Layer 8 of a small transformer language model trained on English Wikipedia (16 layers, counted from 0, width 64).
A neuron's activation on a vector x is GELU(weights . x), where the dot is the dot product.

Input weights of the MLP neurons that the questions are about. A number n stands for n times 0.023.
n2: -6 -8 42 16 -15 26 -10 -4 19 -4 3 3 -19 -7 13 17 -10 -6 -9 30 15 -7 1 -3 -17 -10 -10 11 15 5 -2 -8 1 -14 24 -18 11 -16 7 12 15 -24 13 1 4 15 -26 7 -7 -8 15 9 33 -17 7 -8 -16 6 -22 -30 -9 -10 9 -18
n7: -17 -3 -16 29 6 -9 14 10 -18 -10 -17 4 -12 -1 22 -24 14 9 31 25 34 -8 10 -3 1 10 -12 8 7 14 15 4 29 -2 14 10 -4 20 -8 -17 15 -40 22 -23 5 1 14 -7 -10 4 12 -17 27 23 -14 -12 -26 -11 18 -3 -16 -15 -12 6
n11: 2 16 -16 -25 -6 7 34 -4 21 -14 1 -17 15 4 -11 15 36 -2 -12 14 30 -6 1 -10 -2 -4 -16 -5 0 3 -11 -18 -14 -23 5 -28 -21 17 -10 4 -23 19 -3 -2 13 14 -10 41 -1 -3 -9 -15 -4 -2 -14 -11 -4 8 -1 -14 19 19 -1 7
n23: 1 3 -13 -13 9 2 5 10 8 -1 16 0 -13 -1 -6 0 35 -2 17 -12 -13 -15 1 -17 -23 18 -2 9 -5 -14 -7 -8 -14 8 38 -11 -30 -11 -6 -37 6 -7 43 -13 15 44 13 -7 -19 29 -19 6 -2 -5 -1 -17 -10 -1 11 -12 -4 3 3 -14
n62: 8 -1 7 -10 9 10 21 0 -17 -9 -7 0 19 -5 10 5 -17 -7 -6 1 1 21 -7 -10 9 -11 1 7 -11 1 2 16 -12 -3 3 -6 4 -11 -1 19 2 24 0 -18 -4 0 6 -7 -19 -7 -4 -11 -13 10 4 3 12 -11 -5 -4 -21 6 -1 10
n65: -23 -65 24 10 -1 -9 17 1 0 -8 10 14 -9 33 3 22 -2 3 5 -1 0 1 -34 -21 -2 4 -21 3 -7 13 -3 6 1 0 -33 -17 20 10 24 -3 -9 -5 -12 3 -32 1 21 -24 -22 -30 13 13 8 -25 11 1 -3 -4 2 9 53 -6 -16 -6
n66: 11 6 -26 21 -13 -30 29 16 3 12 15 32 42 -8 -31 -11 -7 -18 -5 -10 0 4 13 9 -3 -8 10 17 8 -30 -18 -4 37 27 -8 1 41 -5 -14 5 -21 -24 -10 -8 3 9 -14 -9 25 -1 23 10 9 -20 1 9 0 -12 -21 28 -31 -23 -6 13
n89: 0 9 15 -23 3 0 19 -5 2 17 22 9 13 48 -24 0 -5 9 2 3 10 -1 10 -2 13 -10 -7 11 2 -2 6 17 9 6 12 -33 -8 -15 12 -10 -8 -25 12 -12 -2 18 12 13 -19 -17 -13 -2 -39 -16 -3 20 0 15 -14 -6 -15 -2 15 -9
n129: -7 -3 -10 0 -4 4 24 -19 -1 31 -14 -3 -18 9 -8 -4 -2 -5 2 16 -2 5 19 6 2 -5 -13 3 -8 8 -12 -3 2 -19 11 -16 -16 -21 17 -2 -9 3 17 -17 10 -30 -3 10 -21 12 -11 2 -11 11 1 -11 -9 -12 -21 37 -8 -8 7 39
n131: 17 6 6 -4 -16 6 9 -3 -11 0 18 -6 2 -1 10 33 7 16 5 14 -6 -12 -2 9 23 -11 -6 8 -14 -5 -22 -14 -5 6 15 -5 -4 -1 -3 -9 -38 1 6 -10 -16 28 -7 -3 2 -5 9 24 -10 18 -3 11 11 32 -11 -11 -24 -1 22 -2
n136: -12 -21 7 24 -1 -3 4 34 -7 -5 39 8 -22 38 -11 3 25 -4 -3 7 -28 -17 12 0 -16 -13 13 -8 -5 5 -22 -7 -12 16 0 2 -10 3 -6 -8 -17 -2 19 -4 -15 13 -15 -8 9 14 -3 3 -32 -11 -5 -13 -4 8 -12 -3 10 22 6 5
n146: 21 10 -21 0 -8 12 -7 14 8 2 21 -2 25 10 16 0 11 14 24 -11 -10 18 2 -10 18 -1 -15 -14 -26 -31 -20 10 21 4 16 9 7 -9 6 -16 9 -18 -14 -1 -3 24 -1 -6 -4 -18 16 -6 10 11 -18 -35 -1 36 -8 -26 3 -6 24 -17
n158: -11 22 13 -17 -5 -18 17 13 2 8 -9 38 10 -4 -23 -8 -2 5 2 -4 -31 1 -16 5 1 0 -8 -19 12 -1 14 16 -6 -9 -7 10 6 20 -15 17 -15 16 -36 -6 -16 -28 12 1 1 -10 25 7 11 8 26 4 21 -7 -24 5 18 -23 10 -2
n166: 0 11 -23 17 3 5 -30 24 14 -7 3 25 10 3 1 -14 -17 -21 -8 3 30 27 12 -20 1 -20 -25 -28 33 -11 -11 23 -13 -31 -23 5 17 10 6 13 -2 4 1 4 4 8 6 -17 -10 -8 -15 31 3 -2 -5 1 9 22 -19 23 14 -19 12 -10
n177: 20 -3 4 9 -15 -20 11 58 1 -6 -26 14 25 44 13 24 -1 -28 11 3 -2 15 -19 -20 38 7 -4 -16 15 -43 17 20 -35 -10 1 -2 7 -17 -7 14 -36 7 -7 -28 -21 29 5 23 10 -19 -19 36 1 -31 -19 43 29 17 16 -95 -21 -14 -15 5
n183: -23 15 21 -8 -17 3 36 3 34 -13 -38 -7 13 6 27 -30 11 -9 -3 29 24 11 1 3 16 -34 15 6 -20 -9 -2 8 6 17 -17 7 -17 -3 5 10 -2 14 6 -3 15 17 -20 8 -13 19 21 24 -4 -20 -35 2 -4 -17 6 -17 10 3 -9 29
n195: 12 27 -18 16 -21 3 21 -10 1 10 -17 3 13 6 2 -25 -2 -31 4 14 25 18 -4 -9 -1 7 -2 -10 -1 -16 -1 24 -1 -5 39 23 -4 -7 -6 -37 -2 -8 -17 4 17 -4 5 -11 -8 33 0 10 9 -3 -20 -5 9 -26 11 -23 -4 13 -19 8
n210: -4 -12 16 0 2 2 -22 -1 -5 0 3 8 -2 6 17 16 10 -7 -5 -21 31 1 -7 4 10 -11 4 0 -1 20 -7 8 3 15 4 -32 -8 2 -6 -3 15 -1 6 4 19 0 -11 6 -1 7 -6 26 -9 -13 5 19 3 -40 -13 30 -18 -11 -1 14
n225: 4 -23 -19 -18 -2 3 16 6 17 -13 -3 25 18 4 9 10 -42 12 26 -3 -4 7 -7 -20 -2 -13 2 16 7 2 -13 1 -1 9 13 11 -2 -7 17 12 -9 26 7 -10 29 -11 15 19 4 3 -20 -12 -6 -1 -9 -16 2 -3 -26 -21 1 -6 1 11
n228: 15 1 -1 6 0 23 12 17 7 8 9 0 -8 5 -20 -6 -9 -10 21 0 -14 7 -24 3 0 -4 9 26 -5 -15 -15 -4 0 1 10 43 22 -30 -21 7 -22 -9 16 -16 -1 -14 -11 15 -22 10 -9 -2 -12 -18 -1 -17 24 -19 26 3 3 -19 -8 29
n251: -20 -9 14 5 -4 -9 1 15 2 -7 11 11 -11 21 28 -6 -11 8 -7 35 5 -12 -8 7 37 -4 0 -8 -6 -12 5 2 7 -26 -5 3 25 21 -15 4 -5 28 -24 7 -40 12 8 12 -10 1 12 8 3 4 1 -9 -1 6 -8 10 18 18 -5 6
n267: -8 -4 -6 13 -40 -16 -2 -6 -4 -13 3 -12 18 22 21 2 29 7 11 -6 -2 -14 -10 -32 5 -17 -11 3 -10 -4 8 8 -9 2 2 -14 4 2 23 6 3 10 34 -13 3 28 15 17 -31 9 -20 3 14 -15 -8 2 -1 -17 9 -10 20 -2 -9 22
n268: 4 0 9 -6 7 17 -10 -16 8 -2 19 23 23 -7 7 8 6 -13 -28 -29 7 3 -10 -5 28 -17 -18 -19 -6 11 -5 18 -10 13 -20 5 7 2 -12 33 3 7 5 2 -20 9 -17 -8 -4 -10 -8 1 -2 -28 1 -25 32 19 -1 9 -6 23 30 -9
n271: 4 -30 -17 6 29 13 6 8 12 -21 -12 1 -4 12 -10 1 23 27 25 -11 3 -16 -11 -2 17 10 -10 -8 16 12 -15 -21 14 3 -13 -2 -3 -6 -13 0 12 19 -11 29 12 -7 -14 19 -4 -11 3 12 -5 -32 2 7 -17 -11 -16 -7 -26 0 6 16
n273: -18 4 7 -1 -24 4 16 15 -12 -2 29 -34 5 10 -8 -35 12 13 10 18 -3 -5 -5 17 -16 -21 9 11 0 24 -8 9 -8 2 -10 3 17 -9 8 -19 10 24 15 -14 14 24 -31 20 3 -3 9 -13 24 0 13 0 -37 10 -7 -14 -3 16 24 -22
n286: -14 19 15 21 16 21 3 13 -3 -2 3 1 2 -23 19 -9 18 8 1 14 8 1 -6 -8 -6 7 8 -37 23 -21 -3 15 -12 29 -2 26 10 -12 -14 -13 -10 17 -6 -15 4 4 -32 5 -9 -6 17 -14 6 -15 7 -5 -27 -28 14 21 3 -3 -9 -9
n295: 2 -9 -12 -19 3 32 -21 -16 20 10 27 -7 21 -15 2 -18 5 -5 10 1 -1 -6 -27 13 18 -1 13 4 13 -3 -16 -11 -2 -1 -18 2 3 17 -7 0 10 -30 42 18 3 29 -2 -6 -14 4 -10 5 -7 18 -4 -8 -23 6 8 6 9 6 -6 3
n305: 24 -8 14 5 -34 -1 -2 -17 -2 17 -17 32 11 -44 -10 8 -14 -36 23 -1 -11 18 23 -5 6 2 -8 -3 11 4 -2 16 -15 6 -9 20 17 -37 -11 7 -22 1 0 -1 18 -12 4 -8 -3 1 -18 -8 -11 13 15 2 23 11 -14 3 -2 -23 -7 4
n334: -22 -22 12 9 -15 -2 1 -3 22 0 14 11 27 -31 9 13 -19 -32 -10 -9 33 -29 -8 20 23 1 2 -9 16 8 17 -12 8 10 -14 5 -4 -14 2 -3 -17 -11 19 2 -3 -12 -9 27 12 28 -4 26 15 -39 7 1 -10 -22 -7 8 -18 -20 -16 10
n345: 11 1 5 -12 -10 3 19 -16 -1 -20 -20 -2 22 -3 -3 16 -13 17 13 10 18 0 9 -3 13 -7 -5 -3 -17 10 4 22 -34 12 13 -34 -4 -10 4 17 -8 32 -16 6 8 -3 -11 7 -2 15 -27 4 13 -13 -3 3 1 -6 -37 -3 7 7 -11 6
n351: 21 0 -5 -19 2 20 23 9 3 10 21 -14 30 25 -2 -42 1 -10 -3 10 5 9 -24 -25 1 -4 -18 12 -7 -4 -29 -12 -4 5 7 -3 2 -31 20 7 -15 10 11 6 56 3 18 -9 18 3 7 12 -22 5 -13 29 -5 -11 2 9 -23 -21 15 2
n377: 9 -9 3 26 28 -5 0 -24 0 3 22 6 -6 21 7 7 8 -11 8 10 28 26 -4 22 13 -11 11 -31 -6 30 8 26 -9 -21 12 -20 -1 -5 -17 -35 2 -4 -14 5 -21 3 -4 9 5 -3 -7 -12 15 5 10 11 -28 -9 -43 11 9 -23 -5 -33

Each question shows a token from some text and the vector x that enters the MLP there. A number n stands for n times 0.036.

" m": -6 6 -40 -7 -10 14 -5 -11 -7 -28 0 -37 -53 -12 44 -45 -18 13 31 4 -18 -22 6 44 -62 5 17 24 -12 -45 63 6 -19 -10 20 31 27 -8 25 -23 -4 -9 18 26 -32 -27 8 17 41 -17 -14 26 -32 19 -6 2 26 -1 15 22 41 25 -6 2
The three highest activations, in order: n228, n251, n195

"ol": -7 7 -15 -37 19 -50 -40 -62 20 -23 35 -25 30 -18 37 21 11 -1 -15 26 -3 1 32 12 -29 13 47 -3 -21 -13 35 -17 -35 -30 45 -11 0 -2 47 3 36 -26 -25 10 12 -81 4 -12 31 -2 -14 -8 30 -13 3 20 -6 -9 -1 6 5 1 22 9
Which of these neurons fires most? n377

"2": 32 7 18 -25 3 -13 -34 -37 -11 -28 -13 -27 -21 -31 44 24 30 21 3 18 -46 -34 -6 30 -32 -1 -5 -4 -34 -3 35 -20 17 -11 0 5 18 31 27 -54 -17 -1 -23 52 -6 -30 4 28 2 -4 7 -17 -44 3 5 44 28 32 33 48 16 -14 -32 21
Which of these neurons fires most? n131

" offic": 2 -19 -37 -16 36 8 6 -12 -2 -11 16 -14 12 -18 36 -1 31 18 12 -25 3 -14 4 18 -31 -3 13 41 -52 -23 44 -19 -25 -14 16 45 -12 -6 32 15 6 -41 6 4 -20 -81 24 -31 28 -24 1 14 -37 -7 43 25 7 -2 8 -47 16 46 0 -19
Which neuron fires most, and how strongly? n65, at about 0.47

"ord": -12 43 -43 19 25 -9 -12 -7 22 -22 -19 -18 -14 -24 -1 -15 -5 2 10 -52 -24 -26 50 -6 -32 45 30 41 -54 -19 70 -16 -13 -13 -4 6 39 18 32 17 -4 -22 -9 13 16 -55 25 1 -12 3 -7 12 -53 4 14 28 4 7 -14 16 23 18 -9 -12
Which of these neurons fires most? n158

" s": -4 6 -30 13 -35 25 -5 12 0 -10 -29 -33 -46 -17 35 -52 -11 0 1 -9 -14 -32 37 2 -74 -14 27 24 19 -29 26 10 -14 -10 46 3 9 16 26 4 -3 -13 21 50 -23 -25 -29 -1 45 -28 -20 3 7 -12 10 47 37 14 8 29 39 21 11 -18
Which neuron fires most, and how strongly? n2, at about 1.6

"ase": -29 39 -10 6 -15 -16 2 -47 8 -50 -32 6 -16 0 34 16 -16 -3 -22 0 -14 -25 45 -3 -25 40 13 2 -42 -13 39 -34 -7 -11 13 -8 35 -10 13 -9 -8 -26 54 31 1 -58 11 -6 39 -17 36 16 -29 -13 -15 8 39 37 -5 36 33 8 15 -6
Which two neurons fire most, strongest first? n129, n305

"al": -36 65 -5 -50 -15 -4 -21 -36 9 -13 -5 -17 23 -19 28 12 -6 44 -21 1 -35 -19 2 8 -14 22 22 -11 -12 -21 33 -19 -17 5 59 19 7 -27 27 -5 21 -39 -5 15 -37 -33 -1 -6 -9 -1 14 21 -39 -22 20 37 37 30 29 21 32 14 -8 -25
The three highest activations, in order: n158, n89, n131

"at": -10 43 -21 -12 10 26 -55 -45 3 -59 -2 -26 -9 19 13 -17 15 -9 11 -25 -41 -24 25 -10 6 -5 26 -3 -22 4 75 -1 -10 6 41 -4 43 -16 38 -6 0 7 -11 26 2 -39 14 6 32 -29 -17 -20 -39 -9 27 68 -10 -16 14 47 12 -7 -17 -4
The three highest activations, in order: n210, n377, n267

"m": -27 26 -34 -48 3 13 -17 -8 -6 -22 -5 -62 -6 -19 -6 25 -17 13 -1 8 -34 15 -2 25 -35 26 25 43 -14 -17 42 -21 -2 -15 42 23 41 -22 37 -20 -51 -18 4 39 -14 -33 20 20 6 -14 -7 -5 -1 -12 1 -10 18 50 6 75 12 8 4 10
Which of these neurons fires most? n228

"un": -1 28 -8 -24 -15 -4 -33 -30 12 -36 6 -16 -28 9 -2 -2 7 23 19 3 -48 -6 58 -14 -9 -6 43 -5 10 -30 45 -20 31 7 21 27 23 14 23 -13 18 -12 23 23 -35 -91 23 -16 -3 -6 -3 -2 -8 -43 -3 31 6 10 10 61 -8 21 13 -54
Which neuron fires most, and how strongly? n158, at about 0.45

"am": -39 40 6 -29 -7 0 -11 -57 -23 -30 7 -15 -16 -16 4 17 -11 14 6 -14 6 9 15 -4 -2 30 43 -8 -26 -16 38 -32 11 -18 32 14 22 4 -10 -43 -29 -11 25 8 -50 -55 25 -15 26 30 3 14 34 -19 5 51 23 -14 33 58 6 11 1 0
Which of these neurons fires most? n334

" At": -1 0 -9 -21 38 14 -42 -18 5 -20 -23 -23 -30 -12 22 -26 10 28 50 16 -8 24 20 -21 -11 26 40 15 -4 -40 45 -22 -12 39 11 0 7 -17 24 1 -4 -22 -6 46 -41 -39 -52 5 23 -12 -40 -7 -17 -3 33 15 49 10 21 7 -3 20 9 -30
Which of these neurons fires most? n286

" writ": 5 -13 -45 2 1 21 -25 -23 28 -16 -11 12 18 -12 43 -27 39 21 20 -24 -11 -9 21 7 -49 -14 44 1 -39 -12 30 -4 22 -40 -4 -26 9 -17 19 15 12 -19 28 31 9 -74 36 -36 26 -25 -5 7 -3 -18 6 12 39 4 -1 -15 51 21 -19 -10
Which of these neurons fires most? n65

" ": 15 -11 -13 -15 8 8 -23 -2 -3 -23 -19 -16 -18 2 87 -22 -22 23 4 -38 21 0 9 -15 -18 -24 35 42 -18 -37 15 -8 -10 5 11 -20 23 5 21 -39 -9 -12 -7 20 -26 -27 -12 29 41 -16 21 29 -12 -17 22 64 13 20 -8 -13 -25 15 20 -4
Which neuron fires most, and how strongly? n177, at about 4.3

" \"": -6 1 -52 -8 -2 28 -33 -14 26 22 -29 -34 -19 -17 16 -13 -4 20 19 -38 -12 -8 55 5 -17 38 36 32 -20 -28 46 27 -12 8 -8 6 -10 -9 26 -35 17 3 9 47 -3 -34 -9 10 23 -33 5 30 -25 -10 21 7 23 15 -19 0 -4 53 -29 -39
Which of these neurons fires most? n271

" he": -15 -15 -35 -1 27 -8 -11 21 11 -37 -31 -47 2 -9 62 2 -11 -20 -9 1 -53 6 65 14 -31 31 12 -3 -40 -18 29 23 -24 -17 37 -7 37 -2 -3 -1 44 -8 -2 13 -20 -26 12 21 31 -14 -34 -1 -40 18 5 18 13 19 19 17 19 15 -27 -22
The three highest activations, in order: n251, n62, n177

" in": -6 28 -5 12 0 12 -18 -3 -3 -24 -42 -37 -45 2 53 -21 0 29 -12 -19 4 16 30 0 -49 -16 39 37 -10 -21 24 0 -28 13 18 -16 -3 1 16 7 19 -41 17 28 2 -48 -5 42 7 -18 2 -18 -12 -14 36 26 28 -9 -9 -3 -1 51 16 -61
The three highest activations, in order: n2, n273, n210

" d": 5 9 11 9 -9 15 22 -19 -23 -33 -35 -18 -20 1 43 -22 4 29 -30 -11 -8 -28 34 28 -69 11 13 32 -48 -52 45 5 -42 2 14 10 15 33 27 19 -11 -44 14 33 -16 -37 15 25 24 -22 -34 -7 -3 -20 12 -12 22 -21 15 40 16 35 13 1
The three highest activations, in order: n267, n345, n129

"c": 1 18 -2 -30 5 -28 -32 13 -30 -34 5 1 -30 3 14 -1 -3 -33 -13 -2 -10 -11 9 47 -72 -10 44 32 -34 -20 45 -3 -7 -3 39 57 26 1 44 -24 36 -4 -13 34 -6 4 -4 -6 -19 -25 -44 -7 -39 -8 25 21 30 25 -12 64 4 13 -10 -21
The three highest activations, in order: n136, n23, n228

"l": -12 6 26 -19 4 -5 -41 5 -17 -60 -12 -58 -5 7 57 7 -22 10 8 -1 -8 -17 30 12 -62 -7 3 10 -44 -41 34 -3 -2 -17 18 35 44 20 57 -8 15 -1 -23 -3 13 -29 28 -24 42 -5 6 -20 -21 -7 -26 -9 25 12 21 22 24 44 11 -12
Which two neurons fire most, strongest first? n251, n146

" date": -20 12 -2 -18 -3 43 4 -20 6 -34 -14 15 2 19 30 -27 -26 5 8 -26 -14 -7 31 -12 -20 29 14 40 -21 -20 -4 -13 -12 -12 35 -19 6 -26 27 -7 15 -15 31 20 20 -59 23 -17 44 -19 21 5 -81 -24 3 39 41 53 17 -15 13 12 10 -47
Which neuron fires most, and how strongly? n351, at about 5.5

" also": -9 -1 -25 13 14 -16 -37 -3 21 -44 -26 -15 24 -24 38 -10 -11 36 15 4 -45 2 52 2 -55 -26 9 35 -46 -28 22 20 -36 9 19 -1 22 -7 35 4 31 -26 17 20 25 -38 13 24 11 -1 6 19 -28 -5 -25 12 24 41 9 -2 16 23 -53 -27
Which neuron fires most, and how strongly? n225, at about 2.6

", ": -7 7 3 -13 20 -5 -21 -18 -7 3 -46 5 -29 -4 81 -30 1 17 7 -16 -16 -16 16 0 -20 -20 21 43 -7 -29 14 0 -35 -5 0 -11 6 16 7 -34 -8 -7 -18 18 2 -43 -5 15 47 -20 24 27 -19 -44 38 35 44 34 8 6 3 0 19 -7
Which of these neurons fires most? n158

"==": 7 2 -7 -5 -6 12 -13 -22 -21 -10 -5 -28 -2 -22 36 9 5 -7 -19 -15 -18 16 15 4 -20 -14 83 31 -40 -11 71 5 -19 -28 24 -13 -38 -16 27 5 4 -14 13 16 -11 -60 -19 17 -4 -32 61 -2 -7 1 -9 34 37 61 0 8 -22 13 -20 8
Which neuron fires most, and how strongly? n62, at about 1.9

"====": 22 5 -16 -33 -4 -17 -17 -26 -28 -9 -10 -7 -9 9 -1 13 -10 43 -9 -41 0 -1 22 25 -26 -8 56 27 -23 -7 56 -1 -26 -9 29 10 -49 -21 14 -16 16 2 0 0 -19 -61 -26 39 45 -27 45 13 -21 5 -3 47 37 52 5 8 -12 17 -23 -13
The three highest activations, in order: n131, n89, n345

", D": -14 27 -10 17 1 8 -13 -12 26 -36 -35 -11 -29 -30 46 -22 3 16 -2 -13 -31 -9 29 33 -32 20 -5 41 -41 -68 37 -14 -14 20 -1 11 14 31 12 9 17 6 17 15 -8 -56 -3 43 -2 -8 -24 -23 0 -40 9 -2 17 10 17 40 5 32 1 -15
Which neuron fires most, and how strongly? n286, at about 1.5

"eth": 24 17 -46 -18 -1 -18 -21 2 -7 -29 -22 -5 -9 -2 18 15 -10 9 -3 14 -4 1 15 -33 -52 31 52 13 -45 -19 38 12 22 -44 36 2 33 -6 27 -5 -34 -42 3 43 8 -21 -32 -33 22 3 -6 30 -43 -10 -3 3 10 7 30 38 46 32 19 -2
Which neuron fires most, and how strongly? n195, at about 2.3

" b": 7 3 -25 -11 -10 21 -30 27 11 -37 -29 -53 -29 -16 45 -32 12 6 7 1 1 -13 46 25 -49 29 18 21 -71 -41 33 15 0 -39 17 14 11 21 14 9 -19 -1 16 3 -44 -28 36 3 33 -24 -20 11 -8 4 24 25 17 -1 5 2 8 25 14 -4
Which of these neurons fires most? n251

" Lat": 6 11 -11 -10 -32 -13 -58 -32 4 -44 -21 -8 48 -32 45 2 34 5 20 -5 -24 -2 3 16 -51 0 52 -26 -26 -32 7 -22 -7 9 11 -3 -24 -13 21 -14 -2 20 24 3 -25 -47 20 -4 49 -11 -25 -17 38 2 47 9 7 28 2 46 30 9 4 14
The three highest activations, in order: n267, n305, n345

"ream": 8 55 -38 37 -31 14 -18 -34 30 -23 -6 -41 0 -5 9 8 5 31 9 0 -16 -3 7 -27 -57 14 41 -6 -39 -12 41 -7 27 -12 28 -19 4 -19 29 28 0 -9 17 44 -34 -54 10 -28 9 -23 -11 18 -18 -52 13 28 34 10 -2 11 9 36 3 -8
The three highest activations, in order: n267, n345, n195

" reported": -7 8 -18 23 37 6 6 -12 23 -42 -5 -29 -16 18 -14 -41 -5 39 7 -24 -12 21 25 15 -31 23 32 54 -46 -6 15 -16 -26 -28 32 -24 19 -15 9 2 30 -51 31 4 4 -57 25 -12 19 -28 -12 3 -52 -4 14 34 31 13 27 -14 36 26 -17 -25
Which of these neurons fires most? n89

"pr": 15 6 31 -10 -11 0 -30 13 -11 -31 2 -37 -43 -20 13 -13 9 -28 40 -21 23 -1 11 4 -63 10 32 1 -80 -46 53 4 32 -2 1 -9 -6 7 32 -3 21 -7 -7 49 8 -65 38 -15 9 -19 -3 17 38 -2 -12 11 44 7 20 -9 -11 28 19 -22
Which two neurons fire most, strongest first? n195, n146

" k": -8 -3 -74 5 -30 16 -22 -1 8 3 4 -4 -39 -23 30 -19 -7 31 21 -12 -4 -31 58 11 -28 -11 28 7 -9 -40 33 -8 3 -24 -16 17 26 24 29 11 3 -10 18 47 -27 -60 -5 -9 51 -17 -39 -1 -1 21 -2 21 25 -5 -1 22 30 37 -15 2
Which neuron fires most, and how strongly? n166, at about 1.6

"10": 23 18 -18 -20 -22 4 -25 -51 18 -54 7 -37 -10 -3 48 -18 7 25 5 8 -9 10 35 -4 -10 26 33 68 -27 8 -7 -9 14 -17 -4 16 -8 42 37 -27 -6 -44 -10 19 -9 -45 11 17 15 6 -6 -9 -55 -53 0 56 37 29 -7 -3 2 7 -15 2
Which neuron fires most, and how strongly? n89, at about 1.5

"an": -28 49 -8 -15 -11 1 -12 -52 -4 -11 -32 -13 -5 9 7 40 20 23 7 -41 -39 6 16 -4 -58 7 14 1 -6 -19 27 -29 -30 -16 41 21 -2 -5 30 -11 -12 -40 15 39 -9 -64 8 22 1 37 -17 14 17 -14 4 16 30 32 17 59 36 26 -17 -30
Which of these neurons fires most? n23

"ound": 8 13 -8 4 36 -1 28 -25 7 -48 -10 -51 -15 -21 -27 -12 8 12 30 -22 -44 7 29 -18 -41 10 29 52 -21 -7 30 -16 21 -13 50 1 25 20 21 -1 6 -50 17 25 -28 -67 11 -35 15 -28 -9 20 -13 -29 -3 62 18 23 -6 3 -3 4 37 -3
Which neuron fires most, and how strongly? n89, at about 1.4

" founded": -32 -7 -22 10 30 3 -13 14 -19 -27 6 -32 -14 19 8 -4 -17 29 14 -21 -5 20 -18 -8 -21 -1 28 54 -54 -11 15 -13 -19 24 12 -21 -7 -39 27 28 37 -35 27 36 11 -51 1 10 7 -25 19 8 -56 10 21 26 29 19 12 9 36 14 -43 -24
Which two neurons fire most, strongest first? n65, n351

"im": -18 49 -12 -27 5 -2 -2 -19 -30 -12 18 -36 10 -14 10 9 -22 -21 31 -14 -13 -29 30 9 -46 28 48 27 -27 6 27 -28 23 -51 15 -10 5 -3 25 -31 13 -29 3 27 9 -42 18 -20 32 -41 -39 -14 26 -12 11 31 32 -20 6 31 53 13 20 8
Which of these neurons fires most? n129

" laun": 17 -32 -5 -13 2 -14 -9 35 -2 -36 -3 -61 -12 -4 -8 -13 -4 28 25 26 -7 -3 21 2 -49 6 25 37 -4 -10 34 -8 32 -5 8 -15 -37 -7 44 29 18 -43 50 22 -7 -73 6 -34 42 -21 3 -18 -28 -26 37 41 32 -1 -19 6 15 24 11 -26
Which two neurons fire most, strongest first? n136, n89